Layer 5 of a small transformer language model trained on English Wikipedia (8 layers, counted from 0, width 96).
A neuron's activation on a vector x is GELU(weights . x + bias), where the dot is the dot product.
The model reads these tokens: "ol" "i" "h" "o" "-" "i" "-" "K" "ai" "w" "i" "-" "o" "-" "K" "ame" "h" "ame" "ha" " was" " born" " about" " "

The vector x that enters this layer's MLP at each token. A number n stands for n times 0.031.
0 "ol": -18 -12 20 3 2 -3 -35 -38 -17 -3 27 16 17 -12 -20 -2 17 -17 -11 9 -13 -19 -20 16 9 5 39 0 5 24 -30 -17 20 9 16 -50 -17 -19 18 -63 -13 23 -9 3 -15 -3 4 -4 -18 16 -13 -12 6 -23 38 -8 -3 17 -33 -3 -35 -23 44 -2 -27 6 -1 -19 12 -24 -5 -2 -7 20 26 -7 16 -4 2 25 31 -35 -17 28 -5 -18 -2 10 22 39 -3 -10 24 15 -15 14
1 "i": -29 -19 22 1 8 6 -25 -35 -32 -19 11 19 14 1 -25 -5 3 -1 -17 12 -6 -16 -11 13 -1 4 33 -4 5 28 -34 -13 25 2 9 -44 -12 -21 13 -70 -23 25 -12 18 -3 -23 16 -3 -15 17 -11 -17 0 -14 25 11 -4 12 -29 -10 -34 -13 39 1 -14 18 -4 -24 -3 -28 -7 -5 -10 25 27 -11 24 -14 0 42 19 -48 3 28 -3 -13 2 28 27 42 -8 14 34 15 -26 10
2 "h": -28 -12 32 -21 3 2 -23 -19 -10 -11 35 26 16 -6 -28 -7 -4 -1 -23 6 13 -16 -11 29 -11 5 43 -9 -11 22 -45 1 23 7 21 -37 -21 -23 4 -65 -19 27 10 2 -11 -6 10 -14 -30 15 -12 -16 2 -22 32 8 -8 17 -32 -19 -48 -30 42 -5 -35 16 -21 -14 3 -22 9 4 -27 3 34 -25 6 6 12 13 20 -39 -5 36 -5 -1 5 20 35 53 1 2 41 11 -28 23
3 "o": -28 -15 33 6 14 -15 -10 -30 -26 -19 30 25 5 -8 -25 -5 9 0 -16 10 -6 -13 -11 0 -1 21 37 -7 8 29 -28 -6 42 -3 -2 -44 -16 -15 9 -79 -14 32 -11 26 -12 -5 14 2 -13 30 -23 -20 6 -25 20 10 -2 20 -19 -10 -32 -17 29 -14 -29 15 -9 -36 -11 -19 9 -7 -12 26 9 -8 12 -22 0 18 0 -29 -13 26 -6 10 7 26 35 48 -1 25 19 7 -14 4
4 "-": -28 -27 35 -11 -11 -18 -5 2 -44 33 58 24 -12 49 -66 -58 -39 -20 -9 8 3 -21 21 6 -25 -9 25 -25 -52 -7 -35 24 50 -3 6 -30 -57 -2 19 -28 -23 29 -24 58 36 13 26 -22 7 30 -42 -10 -7 6 2 15 0 22 -21 -26 -60 -27 9 40 -19 41 -16 -34 -19 -65 5 13 -73 26 -9 6 7 -25 25 5 34 5 6 23 -26 15 10 43 22 28 0 4 41 -8 2 26
5 "i": -42 -17 46 -2 2 15 3 9 -48 3 16 15 0 31 -65 -20 -67 67 -23 40 -31 13 23 21 -31 27 -37 6 -24 -11 -12 -5 27 -30 12 -6 -17 6 -30 -54 -27 18 -17 39 31 -32 40 5 -36 43 -20 -23 -9 -9 0 8 -45 7 -1 -20 -42 25 12 32 -32 15 -42 -26 -36 -28 32 7 -35 12 18 6 11 -10 -21 4 36 -15 2 20 8 3 -4 53 11 58 -35 27 56 4 11 15
6 "-": -32 -43 28 -39 -24 -11 4 6 -60 34 52 30 -2 18 -67 -49 -53 -11 -43 3 -22 -23 28 28 -37 31 24 -21 -62 -4 -25 35 53 9 -13 -31 -18 -2 24 -29 -29 25 -28 50 56 29 12 5 -14 18 -32 7 0 8 -9 15 -24 30 0 -24 -66 -33 15 27 -21 22 -22 -18 -19 -52 2 14 -68 -9 -2 31 10 -22 20 12 9 25 -3 30 -6 -9 13 59 51 12 -9 19 51 -19 -4 29
7 "K": -6 -30 53 -15 -12 18 0 7 -32 32 1 -1 5 6 -82 -6 -59 48 -44 3 -31 -13 11 -6 -21 27 3 16 -12 8 2 11 10 -15 -3 6 -9 -17 -27 -58 -21 17 30 78 27 9 46 -16 -28 26 -28 -12 25 2 -38 11 -51 30 -12 -33 -31 5 4 -17 -45 10 -19 -32 -34 -42 12 19 -73 2 19 -2 13 -9 -12 -23 44 30 -39 9 -16 30 19 30 41 34 6 27 89 5 -3 15
8 "ai": -24 -24 57 -34 28 27 -42 27 -42 6 16 13 -14 -5 -39 -51 -87 57 -47 17 -19 3 43 -6 -19 15 8 -15 -42 22 -31 -8 33 -31 4 -6 -8 1 -20 -50 -2 38 -4 64 29 9 4 -25 8 35 -14 -19 20 9 -28 6 -44 -34 -13 -17 -27 35 10 -19 -25 30 -28 -25 -13 -25 45 -35 -15 4 19 25 -17 3 -7 -4 9 30 -20 36 -28 -14 34 57 47 33 -11 28 49 -23 3 -16
9 "w": 29 -11 44 -14 -5 -39 3 -1 -52 6 7 0 -42 5 -39 -42 -73 1 -7 -1 -34 -10 20 39 -30 12 6 -24 4 60 -24 26 35 5 12 17 -2 2 -17 -52 2 35 29 53 24 -1 57 -36 -13 43 -31 -24 33 -10 -19 19 -11 4 10 7 -18 -32 13 -1 -28 14 -13 -2 -24 -96 17 -26 -76 -10 -11 -9 9 -8 17 -14 41 27 -22 26 -47 0 32 39 22 27 -7 34 46 -5 -35 -4
10 "i": -26 -7 51 -1 13 -4 -17 -7 -64 1 13 12 -7 20 -69 -54 -83 44 -20 25 -16 -4 50 10 -38 28 -2 -9 -18 39 -51 -17 25 -27 11 -5 -7 0 -32 -45 -9 15 7 54 32 -16 55 3 -11 36 -27 -10 0 -14 -19 36 -37 -35 -2 -14 -50 -1 20 14 -41 34 -25 -31 -38 -32 25 -24 -24 10 9 12 14 -19 -25 18 20 11 16 30 -24 22 28 49 24 62 -25 23 62 20 -7 -7
11 "-": -25 -17 42 -20 -22 -18 -1 0 -54 31 44 15 -7 34 -86 -53 -70 0 -43 3 -16 -15 22 22 -46 26 22 -28 -45 18 -29 30 54 4 2 -10 -36 -4 2 -30 -16 16 -8 53 26 18 33 10 1 29 -33 2 1 4 -10 26 -13 13 7 -16 -93 -40 14 26 -21 25 -27 -18 -31 -63 -1 -15 -67 -10 5 35 26 -23 13 9 22 23 0 15 -15 4 13 45 42 22 -3 25 61 2 -2 22
12 "o": -36 -3 46 5 -8 -14 -3 12 -50 3 40 4 -12 20 -52 -42 -86 63 -25 40 -38 5 -2 -8 -44 52 -23 1 2 3 -33 14 58 -15 -5 10 -8 3 -32 -48 -6 10 -6 95 7 -10 50 11 -29 22 -42 1 4 -24 0 18 -38 20 6 -12 -47 -14 1 12 -60 10 -34 -39 -19 -49 29 2 -9 -3 13 24 14 -37 -23 -6 20 5 -37 20 0 26 8 60 38 43 3 19 47 7 12 -1
13 "-": -52 -37 27 -24 -20 5 -15 -8 -54 41 44 21 5 38 -73 -71 -72 1 -18 10 -14 -20 29 7 -48 19 20 -26 -50 -14 -24 30 67 0 -15 -10 -20 0 24 -12 -18 15 -14 89 52 35 38 -4 2 11 -39 15 -2 16 -13 20 -30 4 -24 -12 -65 -36 15 36 -18 46 -19 -19 -20 -48 -12 3 -57 -23 9 33 -1 -22 14 -12 20 24 -2 15 -25 3 9 39 36 -2 1 9 54 -3 9 24
14 "K": -12 -30 47 -3 -22 10 8 1 -44 29 10 -3 5 5 -68 -1 -79 48 -36 4 -28 -28 22 -2 -29 33 -5 19 1 6 -11 6 8 -22 -6 9 1 -5 -30 -45 -18 17 54 68 42 20 59 -5 -41 25 -18 -8 18 2 -56 9 -47 14 -15 -30 -41 -1 27 -12 -26 0 -20 -23 -33 -47 -4 12 -76 -2 12 -8 29 4 -34 -21 54 41 -29 -8 -18 25 27 24 24 27 4 28 78 3 -7 28
15 "ame": -9 -26 65 -29 9 0 -1 -2 -71 12 15 -3 -13 -3 -68 -48 -61 43 -44 46 -55 -10 31 -2 -20 46 6 -14 -35 13 -26 13 31 -19 -31 -21 7 2 -19 -46 23 39 16 76 53 -1 37 -23 2 23 -5 -4 24 -6 -39 10 -38 -27 6 -34 -43 7 22 -35 -23 32 2 -26 -37 -47 23 -18 -13 -28 17 22 13 -24 -7 -17 18 38 -14 18 -35 34 7 44 51 29 -15 25 74 14 3 -7
16 "h": -30 10 51 -50 10 0 -19 4 -29 -8 22 11 0 5 -89 -33 -76 40 -40 7 -3 -8 14 34 -38 16 2 -12 -43 36 -50 17 32 -11 30 19 -9 0 -20 -41 -6 22 54 51 47 22 51 -16 -19 44 -3 -10 16 -10 -19 41 -30 -26 -23 -18 -42 -33 43 -17 -39 32 -13 -18 -19 -58 24 -38 -40 -34 10 2 -2 10 -9 -20 25 12 -9 35 -11 11 8 32 35 43 -10 16 61 -14 -18 10
17 "ame": -9 -10 73 0 3 -11 4 -21 -62 18 15 15 -14 11 -78 -26 -59 37 -28 51 -59 -6 21 17 -28 29 24 -15 -23 22 -24 7 40 -3 -36 -16 -6 -5 -5 -45 13 34 30 77 74 -5 42 -3 6 27 -20 -11 23 -12 -32 -4 -22 -10 -4 -10 -62 -12 32 -11 -30 29 -4 -22 -47 -65 7 -39 -30 -8 1 11 15 -30 -14 -21 1 20 9 14 -32 38 17 23 29 53 -14 33 36 9 -18 -5
18 "ha": -16 -8 63 -35 -4 13 -2 -14 -49 -11 15 23 -2 16 -79 -24 -47 51 -42 25 5 -20 18 39 -51 32 19 -21 -18 23 -63 11 34 -10 18 9 -11 0 -31 -35 -7 39 29 65 47 4 47 -2 -20 30 -17 -6 16 -14 -31 35 -13 -34 -25 -13 -57 -10 44 -15 -38 32 -9 -37 -31 -37 15 -34 -39 -27 18 6 11 -29 -19 8 15 -6 -32 28 -10 15 13 28 42 47 2 8 59 2 -12 5
19 " was": -54 5 21 -7 -10 7 1 -40 -32 -1 -11 5 -5 0 -52 1 -56 43 6 20 7 -10 0 44 -7 9 52 4 -20 27 -67 12 45 -10 -1 -63 -62 -33 -11 -29 4 39 -1 51 33 -3 -5 -13 -5 38 -6 -22 23 -18 -7 45 7 17 15 -42 -21 -10 -17 17 -19 -11 19 0 -14 -45 -15 20 -46 9 15 17 -11 -8 -19 21 37 -38 8 -12 -4 6 7 19 39 53 18 -2 -2 -10 -3 11
20 " born": -44 -16 35 22 1 -21 -19 -30 -10 -2 8 20 -15 -5 -23 -5 -19 35 -9 1 1 -13 5 18 7 45 30 -25 -20 -13 -41 -15 44 -21 8 -58 -48 -4 -19 -36 -38 35 -33 35 62 -1 2 -25 16 15 12 8 60 -24 3 -16 -6 11 0 -47 -18 9 21 -25 -24 1 29 -22 22 -13 -18 8 -54 9 26 -11 -1 8 -28 35 26 -14 -16 39 -27 4 6 19 11 -2 5 -11 -9 21 20 39
21 " about": -33 -21 35 -27 -5 -35 -34 -46 7 14 20 -11 -16 -12 -3 -14 -38 5 -5 3 -24 -16 -1 14 40 34 68 8 -36 8 -34 -31 13 -33 18 -30 -23 -12 -5 -28 -8 58 5 24 26 -3 13 -37 -6 38 -13 4 26 -25 -16 -16 -16 14 -7 -22 -5 -19 4 -17 -27 18 21 -27 14 3 -16 29 -39 10 8 -29 2 -3 -14 34 20 -34 -6 28 -27 2 11 20 19 39 8 -11 -8 12 51 29
22 " ": -37 3 16 -16 -7 -54 -47 -56 12 12 12 12 -9 9 -15 -35 -46 10 -48 9 -9 -47 26 33 20 15 -29 24 -39 27 -35 -33 20 -12 -5 -37 -40 -11 -26 -23 9 18 -7 66 70 24 31 -53 -50 19 -18 -17 6 19 1 20 -15 64 -13 -2 -7 -7 60 -2 12 -3 -14 -46 -6 2 -27 30 -22 10 -5 -15 0 19 -14 -1 4 7 -8 21 -27 28 9 29 14 24 3 26 16 -11 36 53

Each question shows the input weights of one neuron of the MLP. A number n stands for n times 0.021.

n372 (bias -0.321): 1 -12 2 -12 30 -9 -31 17 -1 0 17 9 40 13 -10 10 6 -15 -19 25 -9 -1 -5 -34 0 -34 -8 -32 12 -23 11 1 19 34 -6 -5 33 13 11 31 19 30 -16 -17 -3 27 8 38 6 38 -25 15 -13 50 14 29 -5 -4 30 31 20 30 -13 23 16 24 22 4 -39 47 21 -7 -36 -14 -2 18 17 24 20 27 -2 -45 -14 24 -7 39 33 23 -1 39 14 -2 -6 -2 17 -9
Its three highest activations, in order, are on tokens 4 "-", 13 "-", 6 "-"

n86 (bias -0.264): 22 -60 -27 8 16 -35 30 -6 21 7 6 13 -15 -43 10 -1 21 21 8 28 28 -45 -40 5 -4 -10 -21 1 69 12 43 10 -24 -9 -15 10 1 2 12 -19 10 -4 -19 -13 11 -18 -1 24 -3 10 7 31 15 -12 7 19 1 -14 42 5 -6 -36 0 14 13 40 16 9 14 -4 27 -5 -8 10 -25 -31 41 -8 -17 -14 21 -3 24 13 -3 26 31 38 4 -10 30 62 -1 34 12 -6
It fires most on token 9 "w"

n125 (bias -0.173): 16 26 -36 20 -32 -19 40 4 -5 -60 -20 36 -1 28 -14 6 3 14 36 -26 35 -8 2 13 -3 6 10 -17 -36 -17 53 38 -8 -16 -12 -39 -7 -12 30 -5 -4 -8 -21 -32 -23 45 3 -1 2 -11 16 -2 -36 -24 -10 -8 36 4 -13 -6 -18 15 -20 -10 7 -6 21 -33 28 -3 -47 0 -5 16 -1 1 -9 -12 -9 -18 12 -4 -1 8 -39 23 -17 24 -14 47 31 11 25 4 13 -19
It fires most on token 4 "-"

n188 (bias -0.240): 61 -3 -18 10 -31 -16 -8 38 44 20 -5 3 -4 -34 -8 22 20 -5 25 -27 37 22 -25 -22 13 21 -6 20 -15 19 18 32 -36 -17 -20 -29 56 -17 8 -9 -45 4 21 -13 -12 7 23 27 -9 -9 -21 24 -7 34 20 -9 -26 7 -45 -3 1 0 36 16 -49 -23 -13 -26 4 -22 10 7 -11 -3 -2 -35 -18 65 27 2 -7 10 5 1 -15 -18 -11 -5 18 10 -9 -9 5 -8 2 -23
Its three highest activations, in order, are on tokens 2 "h", 0 "ol", 7 "K"

n288 (bias -0.117): -15 -19 -13 45 -17 33 13 -11 -3 18 24 -29 -3 -14 -14 -33 49 -3 -23 20 12 10 70 7 13 11 -14 -9 10 5 7 -21 -1 7 4 4 -4 1 -13 -9 -8 19 -17 -24 -5 -17 -22 29 25 -2 -18 -4 18 27 -28 -30 -8 -44 0 -18 -24 -21 13 -10 0 -42 17 27 5 -5 2 7 16 12 -31 -35 -22 -16 -49 16 4 -46 28 9 10 -22 25 -9 -18 -18 7 -21 -8 11 -8 -13
It fires most on token 20 " born"

n221 (bias -0.270): 12 -39 -6 4 20 2 7 15 -28 25 3 14 -23 25 -19 25 21 -10 -7 21 -1 21 -3 9 46 -2 -34 -20 23 -14 -36 -23 -17 31 12 17 0 -34 -24 20 20 16 -8 -22 -47 -10 -26 -28 25 29 -2 -35 -3 24 -16 1 -23 -66 -29 7 3 -26 -12 -4 -2 11 -13 21 -6 6 -4 -38 1 36 -50 -10 -10 -23 -20 12 33 -14 1 -26 -5 -10 19 -39 19 38 -16 23 -40 13 -10 -17
It fires most on token 10 "i"

n113 (bias -0.192): -4 6 12 -40 -30 8 3 -13 10 32 13 -13 -29 22 45 7 -11 -21 -15 8 16 3 4 33 -18 -34 -51 -35 -5 38 -5 -33 -11 -7 5 -21 -5 8 -15 12 47 3 -9 -1 1 1 -19 -11 -1 3 -8 -2 -14 6 34 12 -30 -26 37 -24 24 22 3 9 20 38 26 5 -4 -9 -21 -29 20 24 -29 -27 11 -39 28 -8 10 -28 -38 6 48 -34 40 -6 19 2 -6 -2 -13 12 10 -44
It fires most on token 8 "ai"

n71 (bias -0.059): -8 -14 -3 7 8 3 -20 2 13 -6 38 -46 9 -8 -4 0 -20 -2 0 25 -2 -5 21 14 18 1 4 8 24 12 26 4 0 -8 -20 21 28 -15 3 24 3 35 -28 -22 -16 -24 13 33 3 -17 -30 -1 -59 -51 17 23 17 -11 2 8 45 10 -17 16 -38 11 20 -28 30 -1 -7 27 -10 -14 23 0 34 -26 36 -39 -8 -26 13 -14 41 0 11 1 12 -5 20 5 -6 -7 -8 -47
It fires most on token 12 "o"

n290 (bias -0.148): -26 2 40 -5 -21 -16 -6 -5 51 -36 23 -23 16 36 -14 4 1 -31 -19 6 12 -16 1 -5 -14 -7 10 13 19 -22 -16 1 -23 18 34 -19 18 -34 -1 -11 16 -6 2 -19 -29 -42 10 -20 -9 -37 -14 -10 -15 -1 19 -4 7 -46 -13 12 -15 -49 39 -15 2 -5 12 6 -15 44 -3 25 26 -3 -32 -12 -7 4 2 -17 -42 52 -23 -2 27 -14 -64 35 40 -23 9 26 -28 20 -11 -16
Its three highest activations, in order, are on tokens 2 "h", 0 "ol", 3 "o"

n93 (bias -0.349): 9 -16 1 -5 29 -59 16 -2 27 -44 29 -39 -19 -31 -18 -24 46 -12 9 24 -3 2 3 35 -18 -7 -9 -13 29 24 13 20 8 -3 -11 -4 3 -25 -4 15 -4 16 -7 29 -10 15 4 15 30 -29 -32 42 -4 1 54 -1 -4 -37 10 -9 -3 -9 7 12 -13 -14 13 -3 25 39 -10 16 -14 19 -25 23 24 26 -33 -20 -27 22 -24 32 49 15 -7 -9 13 11 9 -12 -3 10 -16 1
It fires most on token 3 "o"

n325 (bias -0.076): 6 -23 -5 -6 7 -25 -1 -25 6 -35 33 11 13 -15 7 0 0 -51 4 -4 32 41 -33 9 -10 -52 -31 -9 -29 -20 -43 28 -12 -10 -4 -11 -10 -3 5 23 -4 1 7 24 -19 -36 0 35 -26 9 13 -33 -19 14 -23 -6 -25 2 11 17 42 0 44 -1 -13 -14 -5 13 -27 -9 -22 -15 -4 -20 6 -31 -31 55 17 24 -33 -10 -16 0 -3 3 20 -11 -4 -9 6 0 -11 24 -20 22
Its two highest activations, in order, are on tokens 2 "h", 22 " "

n111 (bias -0.226): -26 15 -19 -32 0 -52 1 -17 48 1 27 8 17 3 -20 39 4 5 -23 -37 9 21 9 -5 -28 -46 24 27 -36 3 16 19 20 40 16 10 54 29 0 12 -26 30 -7 -20 3 4 6 -7 12 -8 40 -2 4 -27 -4 -40 11 9 -28 40 -1 -14 -8 -46 -31 -8 -15 -11 14 30 3 17 2 1 14 3 -24 30 -6 -39 -28 -23 -18 -32 -3 -9 -21 24 5 -26 53 16 4 -3 16 -23
It fires most on token 21 " about"

n157 (bias -0.190): 30 -4 -5 -11 -45 9 -1 -28 -38 23 -5 -29 -4 22 18 8 14 -7 17 58 11 -4 28 1 15 5 24 1 -21 -17 55 38 11 20 -5 21 23 39 25 -39 3 -21 -55 20 17 -3 22 24 -9 2 51 8 -6 0 -15 14 24 2 -25 0 -22 -16 15 6 9 28 -29 16 -13 19 -19 16 5 18 41 -19 9 -25 21 4 -9 31 4 28 25 -22 18 -15 -4 -9 4 2 0 14 26 0
Its two highest activations, in order, are on tokens 13 "-", 6 "-"

n27 (bias -0.302): -13 9 -4 15 37 8 11 -18 28 -30 -26 -22 27 -15 3 23 -18 -26 24 -10 -14 16 20 -12 19 1 17 7 -61 17 5 -33 -14 7 22 9 24 -18 18 33 -28 5 20 -16 7 -12 9 14 -11 -6 2 14 40 5 23 -33 -21 4 4 -61 -9 -6 15 20 4 41 12 -2 59 5 -33 4 16 21 11 51 -2 -47 -35 12 0 30 11 -14 16 -2 -32 -8 -12 -4 -10 17 -1 11 -2 -21
It fires most on token 21 " about"

n246 (bias -0.087): -24 -13 -17 -34 -15 -9 34 -29 14 11 10 -7 -4 -30 5 14 14 -8 -8 18 -2 0 23 -17 6 -15 10 -17 44 -7 24 -3 21 -36 22 -13 -3 -7 -10 -16 -10 -18 15 13 -28 1 1 10 17 -31 15 -2 11 6 -48 38 23 -22 -13 2 10 -38 21 -9 -1 4 -10 -3 33 14 -27 20 -9 -54 -38 -31 5 -20 -10 5 8 -10 19 -4 -10 -3 -11 -29 5 -8 39 -22 -5 27 32 9
On which token does it fire most, and how strongly? 21 " about", at about 3.1

n9 (bias -0.175): -2 24 11 33 -15 -6 -9 -18 -16 -6 -22 -1 19 -1 22 -32 -1 22 43 -4 22 -7 -13 8 -9 -8 -1 -4 7 -10 4 52 -8 19 24 -4 -43 -25 -18 21 -23 20 2 1 -26 -24 -11 13 5 2 -6 14 4 -4 -25 -6 -5 3 -17 13 -24 12 -8 8 33 39 -1 -31 17 18 21 -7 40 12 23 -39 7 -36 4 -22 0 15 43 20 -6 1 28 22 -37 5 -18 -13 2 -15 -5 -44
It fires most on token 10 "i"

n238 (bias -0.312): -29 -16 -2 -12 -16 -13 0 -15 12 15 16 -12 -5 3 2 -6 4 36 -4 9 55 13 19 19 -10 1 5 41 18 -13 -12 -13 -43 11 18 -8 2 -19 19 16 5 -20 -12 -17 -11 -34 23 -24 -22 -15 -10 -22 21 32 41 -44 5 5 1 6 -25 4 1 38 -16 -26 -2 1 -4 28 -30 -35 9 18 17 14 -44 19 0 34 -13 23 14 -5 -23 0 17 0 -20 -15 -27 19 -29 10 -14 -8
It fires most on token 22 " "

n36 (bias -0.259): 12 -22 17 7 -4 0 18 35 -6 -19 -26 5 34 45 11 1 -6 -6 3 9 23 -24 -33 -2 1 -8 -22 6 -7 -11 -3 43 -31 9 -2 15 11 -6 3 -2 -14 0 -10 6 -4 -19 7 20 -25 19 18 -6 -4 24 -14 4 42 -11 -47 13 52 -31 6 14 9 16 -2 -40 13 29 -27 14 -16 -9 0 2 6 -20 -30 -6 -33 7 22 25 -7 5 14 2 43 -15 12 -12 42 27 -11 -4
It fires most on token 18 "ha"

n101 (bias -0.175): 10 39 -4 -11 21 13 -24 -6 1 34 -4 -3 -28 6 21 56 29 17 55 19 7 21 18 -13 -7 9 -21 19 -13 -46 8 27 -25 -2 6 -5 -6 5 3 14 -31 61 -6 26 -4 12 39 -3 4 6 -12 6 25 -21 5 11 4 -21 -9 41 21 22 26 -41 17 28 -11 -9 -21 47 16 -3 16 19 -23 27 -34 18 14 8 19 -5 23 -30 1 3 9 17 -12 21 -38 -3 11 -37 -21 19
It fires most on token 5 "i"

n2 (bias -0.346): -26 1 22 -7 -6 23 -1 4 -20 -5 6 -6 4 22 -23 21 4 -5 3 -8 10 -8 -25 -15 -12 14 -16 21 -17 5 11 -19 -10 7 -7 14 -41 -7 -21 23 -1 -10 -9 -10 -29 -40 9 18 16 -30 21 -11 -10 35 33 -40 22 -15 41 -8 -19 21 33 16 -9 -11 -3 14 34 -7 -25 -12 -15 2 -39 -9 -5 32 -12 -9 39 6 -13 -13 -3 21 -21 0 8 6 15 2 20 36 4 34
Its three highest activations, in order, are on tokens 5 "i", 14 "K", 20 " born"

n187 (bias -0.227): 13 -1 12 -10 21 -13 -3 -18 23 15 3 -5 12 -48 22 22 3 13 33 2 7 21 31 -13 42 -15 45 -16 1 40 -38 -5 -24 36 -25 -19 15 8 3 7 39 30 6 -24 -8 7 4 8 13 23 -1 -10 35 12 20 21 -15 -31 51 27 17 51 29 -39 0 25 -4 -27 -9 34 10 13 -23 13 -20 -26 -11 -5 -8 -11 -19 -7 14 10 -15 -41 52 17 -18 -28 -8 15 -12 2 -6 -11
On which token does it fire most, and how strongly? 21 " about", at about 3.9

n207 (bias -0.242): 15 1 41 16 -12 8 6 -41 -6 13 3 -7 -15 2 13 15 18 29 7 -9 15 12 -11 37 -8 -12 -8 25 -34 35 -5 -52 -19 -31 12 -2 -24 -23 21 -47 -1 -6 3 -3 -9 -8 -16 6 18 -6 17 -6 28 3 2 -41 -5 -23 0 -7 7 1 20 15 -8 -10 -12 74 -11 81 13 -11 26 -12 11 -32 -15 -13 -9 -9 0 -4 12 13 18 -35 15 -23 5 -38 46 4 34 -3 0 4
It fires most on token 0 "ol"

n185 (bias -0.173): 9 18 -18 3 -21 5 -12 -28 28 2 17 -41 -9 -12 -14 18 17 14 33 13 -14 16 -4 -20 -3 -3 12 20 -1 -12 18 54 8 28 2 4 34 52 36 -5 -26 -13 11 -11 -16 -28 -4 -13 8 -15 -3 -34 -38 -24 23 -20 23 28 21 5 18 19 -11 -44 -26 -8 -30 -4 0 -19 27 1 6 -12 44 8 10 -3 -29 -15 12 5 42 -11 -8 58 17 1 38 39 21 10 1 -15 17 3
It fires most on token 12 "o"

n272 (bias -0.352): -23 3 11 14 -27 25 -12 -2 35 0 6 -10 11 22 26 5 21 1 -21 -10 18 3 0 -20 -12 13 -10 30 54 18 19 -23 -14 -35 -19 7 33 20 18 6 -7 16 -24 6 -10 -23 0 -20 -2 -21 -7 -3 6 0 18 -11 -8 -4 -4 -43 19 -38 -10 -26 -43 -8 31 -22 2 26 4 -7 -3 8 0 37 6 12 -18 33 12 22 0 -24 -6 13 -7 11 19 -11 39 17 -13 0 8 6
It fires most on token 20 " born"

n0 (bias -0.198): 27 6 -1 37 -41 -12 20 -9 -31 22 34 -2 50 46 44 -68 -2 -5 -11 10 -28 45 -6 -20 8 -6 -25 1 -1 34 -22 1 29 37 34 9 -7 -16 1 41 -13 -29 -17 -26 -11 16 5 -8 -19 -26 -20 9 -28 -7 27 13 -32 15 -14 26 -1 21 31 19 19 -4 5 3 20 -11 -35 5 1 -13 -42 -21 -10 -26 0 -12 -20 6 -5 -6 -13 -24 -15 31 28 -13 11 -17 -29 -25 -8 -29
It fires most on token 13 "-"

n214 (bias -0.191): 4 5 -3 -9 -11 -8 12 47 13 46 19 -1 -10 26 -19 7 -9 27 1 12 -8 -7 -31 10 -3 -4 15 2 -2 -10 9 14 15 -15 -9 18 2 30 31 -41 8 -24 2 9 -11 4 -17 13 36 -32 42 -61 -28 10 -5 -30 9 22 -13 37 0 6 48 25 20 -8 -5 12 -12 17 12 1 -14 61 15 -3 -33 -37 -26 37 -7 -5 -49 3 27 -13 -33 8 5 -9 37 -31 -23 -16 23 -35
It fires most on token 12 "o"

n196 (bias -0.246): 43 3 29 25 -3 -31 -10 0 26 -13 -5 12 22 28 -30 -5 9 8 36 -4 -14 23 -9 18 -8 4 -3 16 0 22 -1 -14 4 5 -16 5 6 34 -1 -31 -12 9 -10 9 -17 -18 -9 -16 12 -9 -2 20 14 41 -3 7 53 -49 14 32 6 -17 7 15 -8 -2 21 11 20 -21 -5 -19 -22 5 -36 -3 -22 4 -36 0 6 2 33 -2 -7 -18 -27 7 -1 13 1 22 -3 -10 -3 -43
Its three highest activations, in order, are on tokens 9 "w", 17 "ame", 10 "i"

n286 (bias -0.316): -47 -19 5 -26 13 11 8 23 22 -23 -5 -25 -19 14 41 -35 -20 -16 -25 12 0 2 10 -5 16 -25 48 -9 9 10 -7 16 -2 48 -10 6 66 71 16 -22 -3 -7 -25 -22 -8 -5 -44 -21 29 32 6 -30 5 37 19 -38 9 17 12 31 29 52 33 21 -9 16 3 19 -13 22 -20 0 -25 -20 25 -57 -21 9 11 -28 -31 11 -52 -13 49 -12 24 33 2 26 15 -11 8 38 15 25
It fires most on token 8 "ai"

n175 (bias -0.328): 31 -25 22 18 -5 0 13 1 19 -2 12 4 -22 3 1 -14 20 -6 44 -10 20 0 29 -1 23 26 -27 -12 -5 35 10 2 -48 8 42 0 25 -21 43 -19 -19 -12 7 10 -33 -3 11 -2 2 -6 -27 11 3 -37 0 -49 6 1 20 26 21 5 14 21 40 10 20 61 -3 -14 -11 32 -26 -2 -24 -17 7 0 8 36 38 -26 9 2 8 -38 30 -16 -28 -24 24 24 5 13 -7 -36
It fires most on token 9 "w"

n369 (bias -0.188): 15 -8 34 -26 -35 2 1 -18 1 2 -13 -9 2 -23 7 -5 7 -77 -15 9 22 32 29 -2 -17 -36 -26 -22 -25 -14 9 8 19 -36 8 16 6 4 14 -32 7 -9 8 -6 -11 -48 -35 6 20 -34 -21 59 10 -21 -33 -2 -7 -16 -21 -1 -3 18 50 21 -3 12 4 7 2 7 10 34 36 -11 -17 4 20 5 12 -44 -2 36 13 9 -9 25 -21 11 37 8 -18 -15 11 23 2 -38
On which token does it fire most, and how strongly? 15 "ame", at about 3.8

n362 (bias -0.262): -32 24 -9 -1 -15 -30 0 -2 2 9 -18 -10 14 15 -3 -15 28 -9 0 -10 -2 -24 -3 2 12 -17 -25 4 2 -6 10 -50 4 16 37 0 -31 -4 5 -7 14 13 5 -8 -17 9 11 21 -24 5 -29 -10 -53 49 -16 1 5 -14 16 -2 6 20 0 -10 -1 -3 30 24 -2 25 -48 0 -10 4 -4 8 13 82 22 21 5 27 15 -6 -18 25 17 -12 -27 27 -27 12 23 2 -25 -8
On which token does it fire most, and how strongly? 22 " ", at about 4.2

n340 (bias -0.432): 23 35 -8 -30 1 -28 -12 -18 22 -17 9 -39 -12 13 3 -23 51 -11 -2 -25 49 -3 -27 -2 15 -18 13 7 -15 30 5 15 -36 -23 28 -2 -1 -53 -13 8 -8 -12 41 -23 20 17 21 -48 0 3 10 45 7 4 25 -21 45 62 -23 8 -27 -12 9 6 22 -3 -34 8 15 11 -24 -24 59 -22 -25 15 17 24 25 30 20 25 -6 -33 10 -1 -32 41 -42 -4 38 32 -17 -42 39 -48
It fires most on token 22 " "

n232 (bias -0.368): -1 -4 26 -7 -29 -36 -11 -12 14 -31 -50 4 35 -6 -3 11 -23 -9 14 3 24 4 7 1 10 -9 12 -3 8 -27 27 24 -14 9 37 -22 -2 -31 22 35 8 3 -5 -9 -6 -29 -43 -18 7 16 11 19 10 -38 0 -27 -3 24 -1 5 4 0 30 -39 -21 16 4 0 6 49 -20 -15 10 4 -24 28 13 19 -66 7 4 -9 -21 -7 30 16 -20 10 3 -15 45 30 1 23 -39 1
On which token does it fire most, and how strongly? 20 " born", at about 2